Layer 8 of a small transformer language model trained on English Wikipedia (13 layers, counted from 0, width 96). Numbers have three digits each and are written without spaces.
Take only the direct path to the model's output, skipping the later layers: a vector added to the residual stream pushes a token's score in proportion to its dot product with that token's output vector.

Output vectors of the tokens that the questions are about. A number n stands for (n - 500) times 0.0043.
"aux": 418546516509536468575667589519416552617660391860496470556651665672443219614521625460755445807379540598456337473590310249418575614716399828193468360308489503404515459618488677549761182338297378642263536492776362569574489544797217504548574477302351429691454616618452581381417442395524500429
"force": 380516446581379613805638390463667471586476435813551521597697766522432208405703516450641447674420447611437255448491557378325492602548571546202560401369469584347780385596593756363753336459517512507436496533343366547640250489686136504722678433487698362776702468610475425375439668359443421585
" also": 591456518507505591673330431576532414566433509491628481618585528490456415503546434491491473496625475368382328480424587295493504443427379613398524451342622496635357397451518601582700382516222472559540649508440492620283626368637422596510621531340653670565383516636545452482445407420703498704
"ity": 669503470588419520257682739438638455389503473553539589370497500440629635600564655617437608631555532571635298454500521312366489661510518683313606693475373576466345196370591619587660358513561497379406243536321432608308383684782540421425575344478645242526543658392585604586543313508619688441
"II": 600303334503395503476747509623385516606554461683750520620451639470596350434703421447569545884403491556513524357515473425419639576611470507216424395628790544370632391618642489593624273242175361722344504387483471661462500462635204294571552300504539377718580528536567450527468481592797324520
"based": 669463617500763642717557719629603250594546429729302509637466654534430371625593544445593368711510400285364343448338365500341488533391604577245497374334675594345715375695654615383672185478476427577276462362332473704387351280716283456677652342466557328633526638540567564550377367245776373416
");": 488462524695453589654590379450385474651495411527454726714671488496506469557526439521475574612496580541319392628386280500451466503463561755353490448504533548438548391572416675551884291491318399433459599624487286361545481634522160372346634219387512288586586503438547262371544648609573633595
" own": 535344432610575547552495613365355479601401470672550686493623743600509376628576387637545500695426663380555448390469450569434381659182569684375585511205592607330718440549826495620593291406290515500305435500489534632570583465677210361735661562474481384557624566572546422341468338377775401428
"al": 369466572424433506445375573528400440491642505500657646558700651567544374403455450594472512680520460491508362413429403630704636551459516431326493373554566474429467300701319533477415516520557602467347526315242496523533378575571552562330423475523517342330477714632466503324415414645315473452
"park": 561493434554604583567722632452424435602398388713522383590683717451447414588598554417558436624431462416406450329586482301287475484343640442280505475227442536390562580492556758510641192391568432396442524516420428630577594332655246284456529407231523441564453609587449300289382497608593370287
" Synonyms": 616572596826295366631659700615430326725395371879786534341559522505635413472843530592387259701422486481531249392600651119519289593332383626138459562410525550348781253540481758404713247500072514593445444522327294624613400762543174307617677469372668341658537558566644692352423484254492305481
"ler": 433428585812746366467601529694451311565580447754354496742672665314605196488561435546472471575514545399398466435622433255446470621617451461322457605462557508475452460478573528599675219411494625479343319321728445490369549282542280248393505407356728541639462486699575496277536417457707522427
"cliffe": 619435556618728500755698629517577514603449326756541477682619628609497367509718636522507440778437483649518312548542453126617518295442300500182654555277419547401608496573609712627535078446267656413564202371520301556453413269722131505534457359139795382803565587541715606277437430364644250432
"ception": 537563252462321539546708669273500331724554410456277543616584467509408536594711510700551640598510451705555290343616607360507640631339570577213655530355559572311580377513605558627752209383512664404408463373340366476358434589687329163726894334324599441732528511653658414423555370549511497504
" has": 601509459511402624575547595505568372496467500551666532433631474519382475472477458591502406489342479331493305423379545304536506639458426548394492533229518520454442477548555575568597328515440528649424411690498598331320470394551563512524630489443535578508357408536425410572537465519558339555
" –": 510502646491545605488768384408378607591632448469447726413514620426561438526449450571621640663541363389476384443473546392500622535500558560438588589444641488525764529645485537589492458482422469497614497484479471328430587534434314562572521522605382527450322482561360402459343587589554445559
"General": 576476465627445373598734437704365328673307401893577541514544633416463477540643466570626240460613417519411399332674337474395481518493509670237802384458724578436577478370411728617627306603235363585578508425442490608634500411741053496680471351370612410591445652634447314505407589273547453337
"incorporat": 606511500434303375754738700589456400786380352738333547646519510697685560570648668608405274774412543365325370366626444420497330550507519522220503491390505555469580370461542656556604329507441610577231370604382335528342332289619372348531575473467428437533546423754526525269336274435511169521
" Success": 537547381444503471534709361538460219711531376741435581560611517603746414397667599550586583505544641538534388183659444512485540629567626414328578384334616596546666380465523614622628347506227511576282471701614297462481412510791218466584545497362543299797452631513696507284568383340459494481
"stitute": 490523340546466380598573584261600308612533429763596239579411550529332286698607415563306399679278555518421332448568549304264656671470450546221544554343585582425489520476628743422754310511641696864380436476421235449376439399546417394687757463378619296750451627681639517363398558453592104407
"conference": 945665378416509530851736859693392346726399355920523301226607541483457373510660551285539184695518477497274299249732400378673456584295590621140591518334520627362653350496690697549527034665486431594770450717467318602485527378622117243885957651199454474594621522728583490459433454307539500377
" Pictures": 603522273440457543679710737590514307653510399690569344742477779657545564546615461524487448698218494528670374324438275217520703443478355649269497476527511544195596526646555716522699226428199354444321389484579282465472507418721334474823475270303597274745385729645627467374538286381553579440
"ennial": 572563404500633449764458769491471323702470388898164613635609375818496447879738322337435389704506437429426344355802519204405574549594328628156675446363642549236578232326586673719605211436444500606438456435384420734507478500672338470622584458467631277837453456970546618264253389490816606162
" afterwards": 504513354523581555646604482647553421658318450477541527524524561600549438694619606252647584664295531490410250419462389318545716494445366497279584440184706597430646426591550631663689116374223405627403496525398313525500553540767260420629627268369565427625519347613409388373626578208557461473
" make": 737461405540553503560559570606495606592521478653399522375746440497512420546544402414495423615358404389513381410402654272534600484370550527336515413255592575481667442550768697465528216408478500519492548468460405453305413530574368450378567423479546604488550592511603457407565383654529364581
" Score": 558569371562490420428633625514674337706358344506483604500515636615491543750617459543622407542474348596620393452592604195627710617506426546322572476421495544408783327494504717394603401401584621503299485555438265725378631507634398398580630586308663364540672526671506349573481482642642368583
"ski": 519290467555595411542681666471650406565458438594440272494635721306686377582405457410555411745512405297560400533492388240549551459512561344237577568358428519534641444650497654544673341565471581555451392336540410572508369607438364482504674394264506416720659594643553531480524526497506356391

Output weights of attention head 2. The head adds the sum of these rows, row i times number i of z. A number n stands for (n - 500) times 0.0015.
o0: 588590386509514574447779520539476554489474597296576675697398632498625428521290517418318542692315393350471740568257330244681160647605628723603591269478436476679486464697324333583227405453675607429441437410547346446571478204611746278482406407691394280613687434330425370708539513289620682683
o1: 358397513650322545694415446459364514678605488549337634495492567589462652543620504575496534511500623706419319546548582648397509687371620604599321390397428642380504541620407617528678393435432625415667535692396507429607406471528283430430526398631530407523470576617586498346488532510242698517
o2: 406326457546368621725352685535469401568390361577361804523531552675417564691584586484617722541510481511467420669632440547340268385398487499552685439695566428163477462506527267384825247490359340602424381587450602401484516674466477368338444342332384494370767395525547439636672577371427714639
o3: 366371672500410483555527405656375551330483398611651467334392383587449489339550674415570612565428492599382638667246309722522308593613628546525478402558460614653457612537338511565633588619365489406778409503519381306652602532602553437380619476473531278632537368397441422532584364410432635514
o4: 551395441493489550500381594525511588415537615452418559604587563582445471424654489564481562525610499469335506595610561572473579555613423418603577489380624457488602615437604207648450715334329425534554602540214566369585293305709479579632547630583504364418410551595418475301624383569538355467
o5: 544556707671569421470535456457401458581393511504633567436787768312500584561338427483489459366490628495467478556438192574555455524541329569470479490475437483686392500351371384554548728303592386415386669513722479495457326526614631632294540606502530409590341547427520353448602351414546532669
o6: 608427331476557258467557509470395307401506526469652526512530639514601503467433415451251597355277486342480469388252461344743475454561572419609447438496603666511544660723648479578580385384589355537458411524629462339367396444378500417369334583515583407435463548484672645620479470365555439435
o7: 474444364464629569244532635470404554415479328510522547651597474438291543610366471535328646534361344290387376680621424414510398255621537574364525438264496519636620469570414152647404529570356600550706364312372608456349551540539530522266618400398645441586593403510655321323486509420469448554
o8: 534675324605796516508549677557584476391545318432530426494340363493383443291505477485274421268340371457575305497479673596537486475528645442557499605580531762548322478386479216502282239715448349725251359612296672662379600324597669396539590483298455454289401551451389553493378632660217277481
o9: 435428411375638462414516287434455698649374441448722397573579471569792237475410429539478386404631437475284633420351474610382516420462297481443620661389555571648522614434525672527481518424378178438414528656761591526435510570461713729408316428547390600456598681413663463283619370682741407489
o10: 463268527403538754604476388410631585608390546557413613571494555429771374585547298559646545453538399355385554497733674494196508491377291738367681615327422625650625527361614678353571579379578493439438451546462661622469557529434592427534520510522316648406549454391464303649503409420543538443
o11: 345327756587623545478463585334508527443393290315458400627532518446441345558387538567500577733469320330459547428696424625536464305488611467502685601574545655569665670463415465477409520574633495353440282348425364964453673492550375541492603190370432597459404400608370261472270422346612296612
o12: 491460492424396453513531542436645462526226702674444713387556424653503666524488524602331561451553693593346508705512461679367522553430550383610520534628568467568576370425368293499553674454448428529529494587501568400475599601553552551348425431447411393725569566472595327516704574461572738335
o13: 402481633577415396502576690574382250398465498715580534460537537609357450376503456452441532579603674560588401484388439542472564526614705299575291404610308671462416515658445589483555524564427537674574427593586421462333550568477313502381504426547710424503253514542537622475470220381435392455
o14: 451537509387483256519534395429627590467463416419709564407609674575627441621459453530298526431441407496625627373290321436509603513764407422518697687137488557531696600581572557598475485449603513595444575508459636385469613514548771526558446571522397486466425448492592565375496466617626390501
o15: 458600659589653429447239520396494552483575608371323504510500544466474614513612432218633518404564459498483656502508362700499759499452332372494536593412566608685519514402765605404394479581343513565452559483398613613539594700489547574538324573426461501581463416366536469330506496234558559529
o16: 496526658481555576592640220446582475351488309411455581539899457363584626521586640603756431596756444451488450357626482588382550403332432573610637473346418688489535558412670514481533570471506584149317897506429642458426610639427511576380509556550476516478472446350656424541331491505538499739
o17: 477498410474461426375350461620409455307627408473443325457294478492415445326622528388342583429513564417320400354533310717607436334614519459390443320379590467730267587375332534626627515449410552533612353467587302519273479447648417565512502629490504521619483423686432459400388502353599620458
o18: 410730533253558684555521463398383422557550473520568545341469433343646464518403596611567424580412507863637664258462495398494515738304421402448512547355545494191421517411419559397484422402556517620603619437631507347511374607507500501300443499536545779392560527660585704714562485814696508545
o19: 507502501658484340445354619787517258302459535543411308369433446557260494453609667361441489534426577574549506449556517536518510543577709498418468349508525655547585478740498404509486579584509603692549458461422512319544413405491527330557550393520532584275302276417409485573437515419456596536
o20: 487405565289384379520200523715478566496530778324559292538483730558196473388396633431544380414403359338544341393738621654607448517581571502704317568599491617503571502652475577453607469512553484661430399509294732522591424572516648744535676479427666233541415472582595631503445244320602579568
o21: 590517374460510421550589502395487544507673511364620446322435406442709357313490493544184637481363626294604480603357693567601376540609702404496368526551528317332498426636618545489629357580407728522521349557661716372437543363427375503513630373666359440628574490387337679489584464423334402309
o22: 377629531608629648574582459443576511345519218465546602253517539350522580372494520646373546517535360433534621491505458535485475652629434471517562663532523450423564481692525464489432564569517571559519478343536456405535539549574479471490529654458267516470547532338478514559607489627694445433
o23: 540634291484421376367509566574505406834629287592512493509445550470423567631369511419315447563580474686549520423544477704536538609591240650514549293657368630356303528603433397564396416587680415483591573498569426454523380622475632357506483504496538600627577642563458504588535497756356680510
o24: 421485363433736715538540589502598636343507278502680799708560362350790388356447601364556478321470334285712577492378660466464265456620531472526631690739404520438301480525501531398245359341465643485506377670512408539514519536496764538509613576616315289483865490413372744744609516498300318457
o25: 654389406418510439457372738292493361486471482601488349661487417288447598495411581255468565361375646674444520548456655500468380456494329572396578367499383812594427349398583364659459500734618532509478612681396469414560388398482617430529579349634521311628525484390568668633601543545377409451
o26: 533496645447525392549267496561481315493565358636440701378433442452475504548475355506357537554548548557748584562646509753637621475351373454504441543517553547289701426514687692483611401731497373634591655441528369371467488603522455593589663496438586431375431421477503581310669401533578586522
o27: 586428608464319555605490494805394555429312498594763457436386477631476624550534501462756610646446424592531544457401486512571410447522475557323269539469677499455473394561314736444618632396344466548463587394559238489600464581688442365520567547484686445639673440580562393461573322301375608441
o28: 769530490554591512457361408577426657500311490414626481444395648510496456519408489601514467622622476638418616361246332519484406646503541419381433363309553604627576469589444582847616386485457285496656473549616280339475538469521462474442397258462567435653554429546542453501611569478510737522
o29: 762466305503446392478453572546366348734450583271509452477478459490500447573456539378479669551550486516546411684409365542606731474488496345405355367299646552440556428595359301710577419579440416312419551482612357478559530413349590495301645518539723447621389410631393290378564687598542417547
o30: 532729539733540363418504659451403436491623548650607728403562576460319464465526601547407505462469509486491502658309450579741170751545616717374625469728354508555534289627529434459401525703604578555748432614428414409581498514589544336671375609553552319473506485504486610736467511584401565586
o31: 469436752354241615573511386649617415398353829673620544637488545515502577611622482383642490439484461594376640510757474620364671653324627681604361432509455246421516569563524730664566426598558440416546609486425727514508484548570381520420499425465624645521406517689373587510499432453387799509

Each question shows a token from some text and the vector z that the head gathered there. A number n stands for (n - 500) times 0.0054.

" political": 501489527488591555441422481545522535560624591360544546462433576473476427510578491534492518501457
Which two tokens does it push up most, strongest first? "incorporat", " Success"

" ": 457499378517606563375549417469679462488618464515538431445360492505552435479506465405472461519390
Which two tokens does it push up most, strongest first? " –", " own"

" de": 510461494469601594443457515622540517464592591379522566453429519413561376558510488561579540453478
Which of these tokens does it push up most? " also"

" re": 506324513388473523470490503498556576522553524347520468510406576461517368482517402428582461551496
Which of these tokens does it push up most? "ski"

" society": 496418504512617628419441563533506477530627533362536469467388532440424384528470583538546523485510
Which two tokens does it push up most, strongest first? " also", " Success"

"h": 587442475478517675525628528369634450523603525465464349608449694627508419371481472503476600412445
Which two tokens does it push up most, strongest first? " has", "ski"

" in": 502448520511643595419541544528452516489679571415534493515405561475416412491478505489544455493386
Which of these tokens does it push up most? "cliffe"

" Mill": 478523505491633546509500524534584482513579516435596520575484573487445463477554532581521470581505
Which of these tokens does it push down most? "ski"

",": 510262484348435470439565507462576596530517486338517408546365604470568302473526392431598415585486
Which of these tokens does it push up most? "ski"

" who": 504398404604796653463522538529527451566691522394521483524374499432328479499429535472532412587486
Which of these tokens does it push down most? "ception"

" called": 516460504466682661444587560493504475543808505307610546527374506411447421492467580522549430547395
Which of these tokens does it push up most? " Success"

"i": 348386403493573587399527564340564471565586438485509431600442523478431525385502577480511551539527
Which of these tokens does it push up most? "ennial"

" James": 514514539446554566449380459564541513507611604378572536492430576489500342502554468552516460521530
Which of these tokens does it push up most? "force"

"c": 410335282542833667454614636544555368582711240270488622594487365339436507386496570539492230717474
Which of these tokens does it push up most? "General"

" play": 462440633456525564382508487643515580519623687392338625502382608532474411463624431515434503409466
Which of these tokens does it push up most? "stitute"

" Publisher": 480446518452563554504526600482549477493636492371627485538504573485408424499558508453569487585471
Which two tokens does it push up most, strongest first? " has", "ity"

" radical": 500438533483590568510420531539546546486635552311528492489434577430480449480516486473494461569427
Which two tokens does it push up most, strongest first? "incorporat", " has"

"s": 547502514521625486536527529539608520497517442455602526579546528468446473494539488582496480594484
Which of these tokens does it push down most? "ski"

" Mar": 560439498511536624497502479466564421608541499479555493548464554465453509411574560456537481576554
Which of these tokens does it push down most? "cliffe"

"arian": 580528536473572577550429577602614493435643622270502663388450553444571442546551449509527473530482
Which two tokens does it push up most, strongest first? "incorporat", " has"

" Se": 522416409484653507520531552420612503479490387570613428676508646528286558401547489562636401644426
Which of these tokens does it push up most? "conference"

" and": 470414419505530570479475553477518487502576658400394451420418542543525421486538463503516496418429
Which of these tokens does it push up most? "stitute"

" –": 497442671586521545350584555476386490505525702384391577504501522475437305448492492516616583360424
Which two tokens does it push up most, strongest first? " afterwards", "cliffe"

" rock": 543566406436615579461657705531587614378701393381697535473530662664563295483470633587229456524385
Which two tokens does it push up most, strongest first? "based", "incorporat"

" belief": 466524559435519591407460489608516570482560667404438496439396519460583356512504506594567577367474
Which of these tokens does it push up most? " afterwards"

"ut": 512331596419493535517489519488543688517452483484577387582395670538507435410610408406545425594444
Which of these tokens does it push down most? " Success"

"pro": 571439518421568567565418492559597495454623531446509626465432460455513466538543366445555476503475
Which of these tokens does it push up most? "ler"

" much": 491481532646519629437583448448444497592475614462398565424485566475416279425652464521487496396350
Which of these tokens does it push up most? " afterwards"

" free": 547420534423549617507492477539502504497656520419548530462454523471584439514504464455539518542454
Which of these tokens does it push up most? "ler"

" Classic": 488408572470583605522407461502459589514596537350531394502411598455411398453510513428507452530515
Which of these tokens does it push up most? " own"

"M": 410463439463545587418614513390588444579620405384529481595434477525418499401463534410501507528477
Which two tokens does it push up most, strongest first? "ception", "ennial"

" Band": 536382554429564564524495523433479640480597438415589393633449631515407437394496508428536445567459
Which of these tokens does it push up most? "based"

" Set": 444298474401551543393531516402562535541589488310553316550349556430456334437533509451554388596486
Which two tokens does it push up most, strongest first? " Score", "ity"

"th": 429507440413582645507583414555616367619617468497485522673557538661557412446546560552623504628581
Which of these tokens does it push down most? " Score"

")": 560570587579457637363373383596508469621615572274452361528454469426544463418495506299539482547596
Which of these tokens does it push up most? ");"

" need": 482419519466658573468456482511529583506583590415489454536413433503494426560384503578613551404476
Which of these tokens does it push up most? "II"

".\"": 424464529489639646487463540494462557473673502322602386483428624455434357470483599503448388588501
Which of these tokens does it push up most? " Synonyms"

" Marshall": 681522523595512574359542401587484497392542611454534480521452650465366301549522359413553321594512
Which of these tokens does it push up most? "force"

" the": 542458493503563590449443495528584534563648574385533587404462494470509427584599436558547489500502
Which of these tokens does it push down most? "ception"

" Kim": 539424425487614524507549521446528533514455406616574434571506539591386595513503440503531358629453
Which of these tokens does it push up most? "ity"